Layer 10 of a small transformer language model trained on English Wikipedia (15 layers, counted from 0, width 64).
A neuron's activation on a vector x is GELU(weights . x), where the dot is the dot product.
The model reads these tokens: "0" "5" "," " when" " C" "all" "ow" "ay" " announced" " that" " it" " would" " be" " his" " last" " show" "," " as" " well" " as" " for" " F" "ree" " (" "w" "h" "o" " sp" "ok" "e" " v" "ia"

The vector x that enters this layer's MLP at each token. A number n stands for (n - 500) times 0.0093.
0 "0": 474 400 611 575 417 464 502 276 666 499 546 511 588 393 435 586 439 324 559 660 674 545 840 554 544 409 531 479 500 537 621 269 404 471 462 575 437 522 380 418 393 671 653 561 422 547 267 626 300 452 466 602 549 347 447 511 608 420 510 488 427 510 430 681
1 "5": 375 442 578 463 309 457 434 436 583 487 605 513 430 717 423 649 511 349 631 785 449 595 695 556 471 435 519 414 524 385 674 463 278 439 562 578 501 597 577 388 405 558 626 498 556 628 421 418 253 424 449 580 610 348 371 492 485 525 681 353 465 596 614 388
2 ",": 246 504 600 414 441 492 410 539 605 537 672 609 417 551 534 658 505 394 469 580 618 514 689 415 610 419 506 433 531 379 658 265 428 347 400 607 561 466 437 493 469 444 701 665 477 759 458 419 250 491 557 564 552 372 397 574 531 627 577 249 456 460 458 570
3 " when": 342 479 570 522 484 427 465 368 574 534 586 593 545 328 466 621 551 390 560 530 479 403 670 628 600 447 596 456 606 458 715 227 452 442 404 627 553 626 495 463 348 404 646 546 583 828 258 553 239 537 436 450 574 341 475 643 570 593 537 365 442 482 366 466
4 " C": 409 448 469 221 457 373 469 333 683 554 514 549 577 446 471 489 529 461 555 563 450 544 774 465 833 513 601 502 444 429 591 206 447 483 429 523 473 673 560 491 322 710 552 502 483 520 554 443 438 566 627 438 428 327 441 524 578 588 508 257 337 685 510 574
5 "all": 655 513 490 27 484 306 444 624 799 619 538 546 527 554 483 457 551 318 520 566 374 604 578 447 671 431 423 403 436 536 450 269 486 556 501 444 500 700 624 552 504 660 592 510 518 566 452 544 422 368 466 367 600 531 389 398 580 565 574 362 435 592 476 350
6 "ow": 546 554 653 304 486 350 338 649 558 614 643 561 480 513 453 370 658 244 558 617 330 517 411 401 587 381 568 262 643 411 444 407 545 432 573 641 308 590 582 521 350 538 549 480 407 808 571 597 474 449 584 518 661 465 528 480 554 432 334 448 472 680 419 495
7 "ay": 537 567 664 436 398 321 424 598 431 629 603 586 582 617 503 481 486 189 483 476 447 481 391 358 823 551 533 269 603 483 600 201 524 539 535 535 400 513 613 537 270 392 622 449 515 767 534 544 414 502 498 626 620 372 442 426 600 438 475 600 612 442 446 439
8 " announced": 411 629 599 411 419 449 357 382 488 497 454 520 748 329 496 533 717 429 553 509 524 543 688 520 708 442 575 514 656 421 597 263 534 352 679 620 460 414 551 459 336 570 621 492 474 734 401 519 348 500 503 614 606 227 388 655 566 433 494 374 437 489 365 391
9 " that": 396 474 512 493 539 508 497 433 621 515 622 487 573 330 470 655 534 426 542 520 518 445 715 597 643 451 517 490 562 376 717 173 408 407 573 658 464 533 564 398 302 503 674 564 576 729 291 584 258 548 438 490 595 328 389 564 557 508 468 304 625 415 462 449
10 " it": 379 493 630 484 514 409 386 523 620 511 622 445 607 375 512 533 547 288 535 441 654 344 652 703 595 495 585 348 608 411 623 290 373 398 528 610 488 534 610 359 284 621 693 520 488 760 526 552 294 570 426 619 558 274 376 493 413 425 631 419 552 469 470 520
11 " would": 468 508 612 457 315 367 326 417 540 475 625 412 651 385 601 633 491 311 494 454 534 476 792 645 649 448 513 503 553 428 525 193 440 327 522 599 479 513 531 553 390 544 569 569 480 773 476 606 303 616 490 637 463 326 494 523 607 448 563 387 514 458 384 610
12 " be": 489 575 575 329 401 470 485 389 502 398 586 462 665 443 511 541 482 309 637 438 579 498 763 609 532 460 516 478 549 584 555 213 345 458 442 627 466 497 614 435 416 572 584 609 497 853 550 639 397 492 538 582 418 231 397 453 383 569 601 240 437 480 507 587
13 " his": 412 441 616 524 338 407 427 420 508 547 490 480 553 332 584 611 609 329 549 498 469 396 761 580 575 465 549 366 571 539 441 262 287 522 587 643 445 521 469 539 402 585 453 621 669 625 496 642 276 519 487 522 555 268 328 484 639 530 707 293 539 567 479 584
14 " last": 482 462 575 383 423 579 422 518 553 624 648 548 606 381 623 616 546 447 475 457 451 308 657 485 692 525 408 402 538 555 574 340 339 482 561 538 349 461 521 521 322 748 487 524 595 797 363 707 420 418 387 501 415 176 414 614 513 449 571 342 522 564 547 458
15 " show": 466 440 609 428 521 452 411 557 548 545 584 487 541 419 621 568 580 351 503 528 544 399 673 551 669 624 440 430 628 462 619 436 388 475 496 697 383 366 565 543 263 557 580 491 539 807 326 625 555 507 395 628 591 122 230 534 493 459 548 350 493 314 485 534
16 ",": 365 452 550 437 506 517 350 423 613 448 617 593 537 421 498 642 530 289 476 511 648 443 770 508 639 574 535 493 550 386 702 294 424 405 400 710 511 537 536 498 354 451 694 607 472 737 472 571 269 461 560 525 546 288 452 532 499 587 549 252 457 391 365 573
17 " as": 478 514 493 404 461 393 463 440 444 410 514 567 479 381 561 625 627 308 521 580 499 581 745 618 595 544 591 586 576 383 585 159 396 404 405 640 477 570 568 423 330 460 619 599 544 692 382 655 321 618 479 618 532 375 285 518 530 578 686 330 378 458 423 495
18 " well": 329 580 473 199 467 526 393 382 649 420 596 495 674 351 519 528 425 330 513 494 538 395 608 537 581 438 598 375 523 425 581 391 357 410 641 595 481 580 516 548 320 681 562 622 580 899 448 616 504 493 529 375 512 267 315 469 486 592 614 386 489 485 641 612
19 " as": 371 522 581 438 484 401 468 403 472 508 523 547 458 436 568 612 698 330 562 566 516 572 699 489 537 555 444 518 599 475 563 113 399 436 415 659 445 532 558 476 375 346 559 606 561 722 462 669 331 624 541 649 560 368 333 468 616 490 681 291 365 488 367 485
20 " for": 499 525 494 342 424 414 338 445 450 426 623 444 493 481 576 672 563 278 568 654 449 481 724 582 560 490 542 638 553 526 620 233 341 408 449 687 455 523 494 428 444 473 561 562 617 731 415 668 532 582 446 519 479 326 373 529 725 552 576 283 457 373 418 340
21 " F": 509 414 352 301 413 378 463 479 565 528 607 420 543 435 477 566 630 445 582 654 438 518 767 551 762 528 514 582 649 543 613 322 435 491 347 607 301 583 521 406 309 698 546 535 409 495 591 433 553 552 574 415 389 299 542 546 650 572 471 196 388 565 531 426
22 "ree": 659 330 584 161 381 401 542 550 632 469 456 476 453 628 432 636 661 283 564 500 150 549 469 592 662 491 568 452 591 616 532 398 325 362 538 522 513 424 482 382 375 561 548 588 493 524 492 541 440 489 460 643 722 354 380 569 656 672 489 351 518 539 664 422
23 " (": 373 530 552 549 380 415 515 476 508 443 502 482 498 531 467 611 544 356 505 629 539 420 905 487 809 363 434 651 572 480 548 330 336 400 411 593 392 441 482 324 429 602 593 549 402 719 551 572 504 410 516 589 577 440 360 635 556 574 530 374 304 417 536 559
24 "w": 559 460 257 453 392 490 386 373 634 548 700 544 536 573 434 494 385 261 459 648 402 520 676 547 537 473 490 601 515 516 622 381 310 602 538 625 488 548 508 384 504 674 470 581 507 702 329 602 453 641 569 383 488 318 437 664 409 647 545 211 440 525 518 407
25 "h": 512 304 410 446 323 388 568 412 580 645 554 490 500 665 437 495 328 212 569 471 358 416 619 569 676 610 505 408 455 554 648 528 410 562 392 628 506 606 516 603 419 562 414 663 523 631 368 469 446 543 603 463 586 528 422 570 430 689 435 82 589 617 440 596
26 "o": 511 393 612 425 426 468 474 354 546 806 482 402 397 684 561 399 699 212 529 383 485 521 462 542 618 672 483 443 476 627 563 420 407 457 343 544 550 565 500 449 396 586 642 619 613 634 433 550 375 656 601 592 590 477 382 515 358 565 446 205 530 534 378 364
27 " sp": 542 386 443 292 486 455 363 428 402 559 475 577 490 513 522 403 513 351 509 599 521 423 652 652 684 471 444 658 586 587 631 416 537 533 391 438 506 642 263 531 346 644 484 517 456 852 304 504 389 524 810 607 520 339 479 522 509 525 475 231 471 554 503 589
28 "ok": 552 521 639 367 513 234 422 353 511 638 450 507 503 621 514 502 404 181 466 443 415 547 427 574 610 748 490 487 374 621 591 358 409 465 466 636 546 679 482 618 418 575 555 630 455 642 391 500 529 490 595 637 674 340 438 597 337 346 485 243 524 517 605 579
29 "e": 562 654 517 431 370 373 379 261 381 533 586 512 575 719 490 503 710 82 528 615 560 507 344 472 619 660 455 502 397 541 420 382 466 527 569 593 564 797 616 445 446 486 447 503 570 636 490 607 476 436 521 591 451 443 345 466 432 616 553 235 598 455 442 538
30 " v": 446 406 421 327 466 358 386 480 501 477 455 443 569 566 478 389 587 348 611 764 491 425 639 437 652 556 504 613 388 587 620 428 509 541 548 592 439 634 428 445 537 788 567 617 594 721 388 401 520 483 611 611 457 304 369 570 650 426 617 230 348 346 440 431
31 "ia": 513 469 465 407 523 222 609 525 493 611 623 495 514 743 520 489 777 162 615 615 305 454 491 432 423 582 522 504 336 542 414 407 356 336 513 714 433 647 523 408 506 467 686 678 482 538 423 490 521 503 561 632 517 279 291 537 534 543 509 401 466 456 597 622

Each question shows the input weights of one neuron of the MLP. A number n stands for (n - 500) times 0.0014.

n143: 766 531 528 739 511 402 437 256 460 502 506 313 447 487 631 658 359 605 459 348 556 522 575 480 564 452 524 661 303 412 333 411 499 547 465 676 454 442 412 526 513 489 638 487 595 373 240 502 606 586 491 304 507 518 584 463 627 453 586 522 512 390 568 820
On which token does it fire most, and how strongly? 0 "0", at about 2.1

n98: 523 516 428 555 671 563 410 625 643 637 345 592 526 393 332 495 678 587 455 464 584 525 586 505 348 563 373 582 584 639 344 596 723 435 248 496 470 552 426 348 312 398 449 605 503 424 437 467 321 605 591 417 383 523 574 221 554 649 584 370 498 403 521 640
On which token does it fire most? 27 " sp"

n52: 494 415 529 584 502 433 478 330 676 311 587 426 574 488 495 552 466 622 674 492 532 478 547 557 426 530 494 428 371 544 445 510 566 618 514 489 245 382 545 520 579 531 598 578 491 577 399 587 811 489 415 583 387 477 407 413 543 547 569 689 339 317 511 472
On which two tokens does it fire most, strongest first? 15 " show", 0 "0"

n211: 617 437 513 547 536 533 457 427 724 574 484 581 425 408 256 535 435 670 507 709 375 575 365 540 422 587 518 419 471 569 435 667 477 542 389 459 450 425 618 657 582 432 373 447 262 583 411 529 329 364 554 496 588 525 567 474 591 380 588 323 607 487 347 602
On which two tokens does it fire most, strongest first? 25 "h", 6 "ow"

n157: 570 484 581 552 347 758 426 314 486 398 605 477 469 247 484 658 298 500 658 468 358 567 382 747 424 698 470 487 390 458 113 461 652 702 581 533 640 284 671 406 425 693 842 630 426 488 415 519 523 559 502 514 332 674 577 452 602 558 481 322 401 614 519 388
On which two tokens does it fire most, strongest first? 12 " be", 24 "w"

n118: 638 442 342 668 325 558 474 446 478 409 364 549 513 236 516 364 402 526 375 544 635 474 296 593 534 484 592 456 529 310 612 500 611 606 564 729 527 437 642 368 432 343 720 543 661 291 599 545 474 596 487 199 480 679 475 482 499 418 657 423 300 705 489 652
On which token does it fire most? 17 " as"

n134: 396 411 564 503 403 540 529 431 561 560 363 416 576 423 624 478 389 513 592 556 419 544 315 527 593 303 435 476 473 402 446 552 396 741 375 379 402 554 523 670 489 455 338 337 487 456 597 509 652 743 463 456 448 643 501 591 643 595 733 344 370 574 598 630
On which token does it fire most? 4 " C"

n33: 418 413 498 627 449 598 415 553 472 502 503 538 446 480 374 388 570 520 580 488 769 567 461 603 560 484 441 554 474 580 504 447 571 360 385 633 523 467 338 540 651 351 628 511 435 356 400 467 411 344 601 474 192 446 578 802 574 571 494 308 526 448 500 700
On which token does it fire most? 2 ","

n73: 471 449 476 637 334 524 413 625 498 412 427 343 454 461 589 417 529 689 566 488 567 758 527 579 508 572 322 334 357 491 390 469 674 359 487 680 492 499 359 526 483 347 368 511 641 348 509 538 594 655 571 401 658 446 394 416 519 518 534 535 586 603 416 672
On which two tokens does it fire most, strongest first? 13 " his", 19 " as"

n195: 387 405 523 597 606 728 477 549 533 725 531 749 542 532 508 545 346 528 393 380 317 547 470 456 451 296 444 462 518 439 470 587 530 541 548 486 575 461 595 607 397 424 374 466 630 488 521 489 511 498 412 580 365 487 531 425 420 605 513 471 359 644 521 653
On which two tokens does it fire most, strongest first? 14 " last", 25 "h"

n142: 447 661 559 501 718 611 427 595 384 727 539 254 559 336 402 509 527 553 450 457 545 557 378 533 529 512 262 426 422 536 418 486 460 444 510 546 535 397 642 614 654 447 353 406 566 312 408 667 289 501 625 180 552 306 772 541 603 509 503 363 477 615 698 593
On which token does it fire most? 14 " last"

n63: 483 496 377 578 696 527 485 373 467 440 456 395 662 452 447 652 538 579 407 351 471 483 415 627 453 588 530 616 435 578 607 397 486 677 432 535 549 590 492 588 407 479 473 342 651 556 443 690 582 410 440 395 485 417 511 511 376 520 516 482 435 608 415 659
On which token does it fire most? 3 " when"

n241: 530 548 571 428 401 520 292 577 560 493 566 428 443 473 422 494 249 533 583 665 573 408 547 407 368 538 421 412 427 494 605 438 376 460 548 568 689 674 479 268 528 434 632 495 497 286 737 739 418 501 465 264 381 482 703 373 443 520 462 623 670 468 130 533
On which token does it fire most? 16 ","

n168: 287 547 472 652 435 577 536 439 466 394 490 284 510 550 476 545 253 422 451 505 709 606 228 558 526 594 361 471 426 616 602 398 528 488 742 381 550 610 498 687 311 518 437 579 689 456 672 497 403 478 488 532 487 443 463 453 653 592 519 584 413 486 418 484
On which token does it fire most? 29 "e"

n131: 517 609 164 624 597 561 375 528 643 466 433 644 569 545 191 472 500 450 342 542 558 526 579 366 307 299 324 678 474 538 389 542 604 426 554 747 488 331 544 706 488 319 522 534 556 347 485 495 580 876 295 789 400 565 506 485 751 533 454 403 512 581 448 501
On which token does it fire most? 24 "w"

n72: 437 518 489 483 492 524 619 426 552 411 692 498 400 424 497 462 461 428 514 312 570 444 557 379 437 688 604 445 476 502 326 441 490 617 450 404 521 567 428 381 565 588 307 458 523 413 396 364 380 628 363 424 617 544 809 479 769 606 595 708 394 700 431 636
On which two tokens does it fire most, strongest first? 0 "0", 4 " C"

n99: 406 531 593 478 356 543 362 495 792 358 455 720 338 515 526 524 391 400 679 575 630 438 362 313 571 596 431 577 502 518 480 652 457 578 361 527 608 508 611 533 580 386 394 630 496 364 832 570 302 372 543 517 394 608 547 360 292 491 560 554 575 378 435 426
On which token does it fire most? 29 "e"

n173: 443 363 637 476 475 381 425 515 589 482 406 448 493 530 581 491 642 495 536 500 486 456 450 559 762 533 432 462 515 289 394 638 519 464 618 492 482 501 593 702 269 440 325 638 562 425 669 427 559 507 478 580 389 329 592 535 457 656 499 549 525 371 528 512
On which token does it fire most? 15 " show"

n242: 640 425 399 587 484 551 519 577 528 480 569 340 598 483 537 552 484 495 495 240 440 509 546 509 522 360 557 573 775 294 584 468 496 557 453 599 554 350 646 442 533 603 418 450 543 450 487 569 617 623 465 427 320 520 430 479 552 527 315 657 543 497 423 427
Its three highest activations, in order, are on tokens 21 " F", 9 " that", 11 " would"

n125: 462 333 362 544 632 531 401 409 446 618 536 562 609 396 172 459 343 542 377 223 586 436 514 506 470 347 386 595 528 597 647 909 676 494 529 614 628 507 386 461 438 342 731 389 593 658 598 412 379 318 683 589 476 540 466 392 422 408 483 450 526 328 483 758
On which token does it fire most? 27 " sp"

n194: 464 554 408 539 521 357 466 452 601 568 392 474 407 543 410 406 261 512 462 441 641 496 565 606 489 363 467 397 430 566 575 561 678 511 385 563 582 456 509 422 608 522 518 594 294 544 631 644 469 491 619 431 351 605 457 360 305 691 427 519 645 378 342 688
Its three highest activations, in order, are on tokens 25 "h", 12 " be", 16 ","

n11: 550 630 375 439 746 493 475 213 578 475 431 434 439 438 458 561 374 473 636 419 519 522 473 693 467 341 649 441 486 487 554 451 445 599 565 351 695 550 392 342 801 378 499 514 452 565 548 373 653 335 562 597 588 384 689 307 553 658 529 605 491 603 398 554
On which token does it fire most, and how strongly? 12 " be", at about 0.2

n226: 441 560 505 414 570 301 366 452 623 471 782 487 483 360 554 651 555 626 532 501 422 451 548 640 371 448 647 426 421 265 480 532 516 523 405 516 544 336 522 366 551 414 646 505 425 474 482 403 632 607 378 530 477 566 534 385 530 579 637 532 565 507 511 522
On which token does it fire most? 10 " it"

n57: 419 380 530 468 507 414 612 415 359 577 651 662 619 424 742 504 375 622 622 477 480 745 501 484 347 455 510 580 423 537 466 447 415 284 514 440 477 464 585 460 600 522 497 447 560 355 608 461 702 627 459 679 407 412 623 343 456 706 512 386 429 354 452 509
Its three highest activations, in order, are on tokens 12 " be", 31 "ia", 20 " for"

n108: 341 268 394 516 496 549 367 623 565 449 638 635 451 379 437 556 319 610 718 488 394 559 371 693 535 561 542 438 614 558 494 593 514 416 392 431 447 537 609 561 617 494 557 488 439 507 382 489 587 605 428 375 427 445 291 252 442 543 491 450 491 638 528 560
On which two tokens does it fire most, strongest first? 25 "h", 18 " well"

n159: 505 461 417 529 652 600 457 506 479 492 435 426 415 411 537 357 528 543 378 391 440 346 650 653 391 239 287 587 632 510 640 466 496 461 450 511 375 424 445 515 534 562 510 594 774 479 487 653 491 681 473 347 325 480 554 644 444 525 582 715 366 576 529 566
On which token does it fire most? 14 " last"

n217: 619 527 496 655 524 515 429 558 470 566 425 563 357 269 494 589 473 449 395 590 620 413 332 450 560 484 584 176 348 293 580 494 510 588 480 465 640 418 576 509 374 545 579 636 518 464 804 382 356 714 340 388 556 542 742 393 357 496 712 676 495 516 503 457
On which token does it fire most? 10 " it"

n140: 783 569 533 731 604 528 476 411 600 435 562 494 149 542 710 369 441 587 658 498 581 363 443 508 445 493 720 604 467 545 430 617 456 526 525 554 410 372 500 439 526 618 567 582 631 626 605 277 496 297 491 667 468 596 669 452 660 305 328 451 350 689 395 332
On which two tokens does it fire most, strongest first? 6 "ow", 30 " v"

n3: 377 494 326 610 514 498 732 313 644 556 548 375 509 539 446 817 481 437 323 421 397 321 542 442 512 503 519 743 549 618 466 452 439 577 628 367 520 368 453 547 644 525 402 517 611 412 625 614 548 349 661 343 374 543 505 546 430 531 391 479 355 419 495 636
Its three highest activations, in order, are on tokens 23 " (", 24 "w", 25 "h"

n2: 447 363 448 413 571 654 472 500 433 435 455 408 527 646 572 503 513 567 497 392 404 549 486 619 450 508 410 340 514 420 571 548 467 392 799 534 555 501 581 465 681 339 438 472 580 639 606 617 397 337 427 514 507 577 503 583 302 632 571 584 347 629 538 353
Its three highest activations, in order, are on tokens 1 "5", 22 "ree", 18 " well"

n48: 544 524 684 361 464 449 535 273 454 533 621 552 432 378 622 552 444 545 507 415 595 511 409 642 577 424 418 524 472 459 354 479 568 543 408 418 736 486 485 406 461 477 687 391 366 533 498 398 393 544 397 544 400 559 512 544 434 526 672 639 602 497 611 391
On which token does it fire most? 10 " it"

n183: 401 695 517 535 582 500 513 473 345 487 356 602 515 509 630 453 530 410 373 307 569 533 393 420 594 613 645 428 430 351 381 616 406 553 511 494 647 594 422 541 524 395 628 482 657 435 503 408 480 519 392 486 551 468 625 430 599 416 347 703 515 608 573 570
On which token does it fire most? 7 "ay"

n59: 291 450 593 509 596 499 620 388 564 403 421 613 519 447 321 576 467 548 428 447 678 542 693 556 430 613 575 553 405 379 546 400 536 365 537 395 557 566 349 641 578 437 582 584 587 499 385 565 357 502 569 483 436 443 604 494 397 310 474 670 507 623 446 561
On which token does it fire most? 0 "0"

n248: 532 417 587 456 538 655 422 372 414 555 616 549 520 536 469 433 331 465 417 506 621 662 397 663 560 643 354 503 351 348 520 769 527 518 421 549 568 666 433 515 338 259 584 627 510 384 507 590 439 403 384 235 416 583 621 430 421 282 441 460 454 668 674 478
On which token does it fire most, and how strongly? 28 "ok", at about 1

n206: 562 370 305 526 578 585 316 425 508 436 502 591 577 588 244 426 247 454 502 405 580 542 667 580 386 607 281 513 415 536 372 384 523 370 541 294 684 593 440 538 676 359 435 551 422 393 505 365 604 576 489 413 606 679 569 635 885 470 773 466 576 522 407 433
On which token does it fire most, and how strongly? 5 "all", at about 0.39

n229: 671 304 321 490 511 655 644 654 625 342 354 606 516 395 357 516 551 576 550 582 647 605 417 784 482 614 343 564 449 324 479 616 316 532 484 573 697 472 464 535 645 589 453 623 408 484 622 571 597 448 469 291 179 417 360 431 623 341 386 424 466 433 662 538
Its three highest activations, in order, are on tokens 21 " F", 24 "w", 30 " v"

n105: 478 531 545 482 410 744 497 364 501 433 362 327 532 395 789 380 364 482 646 323 535 440 526 492 518 529 544 577 518 535 504 396 584 538 657 519 703 455 485 679 430 411 407 389 516 521 458 355 503 665 486 625 332 320 579 451 424 416 721 689 649 598 280 470
On which token does it fire most? 11 " would"

n199: 603 333 464 533 731 579 520 521 345 631 622 420 491 291 559 495 389 486 614 522 530 694 412 407 396 552 373 474 323 749 411 466 507 519 617 480 513 374 455 500 601 388 570 301 545 445 349 553 588 607 544 592 553 457 432 518 293 498 660 364 394 498 647 363
Its three highest activations, in order, are on tokens 28 "ok", 26 "o", 24 "w"

n126: 314 474 488 603 535 475 285 419 517 585 674 523 478 535 433 338 649 719 427 545 561 554 406 320 460 418 498 597 573 583 480 382 519 551 379 354 490 556 448 480 499 331 592 608 540 547 579 422 592 531 547 379 394 369 370 559 615 415 544 756 382 710 297 558
On which token does it fire most, and how strongly? 19 " as", at about 0.76

n66: 463 427 374 565 570 374 315 560 510 305 557 493 487 356 512 408 604 729 427 530 412 815 314 566 581 578 507 482 601 647 395 544 582 741 341 656 343 386 585 597 650 285 457 525 534 608 334 575 355 383 264 342 478 491 611 850 450 508 654 434 474 493 497 531
On which token does it fire most? 3 " when"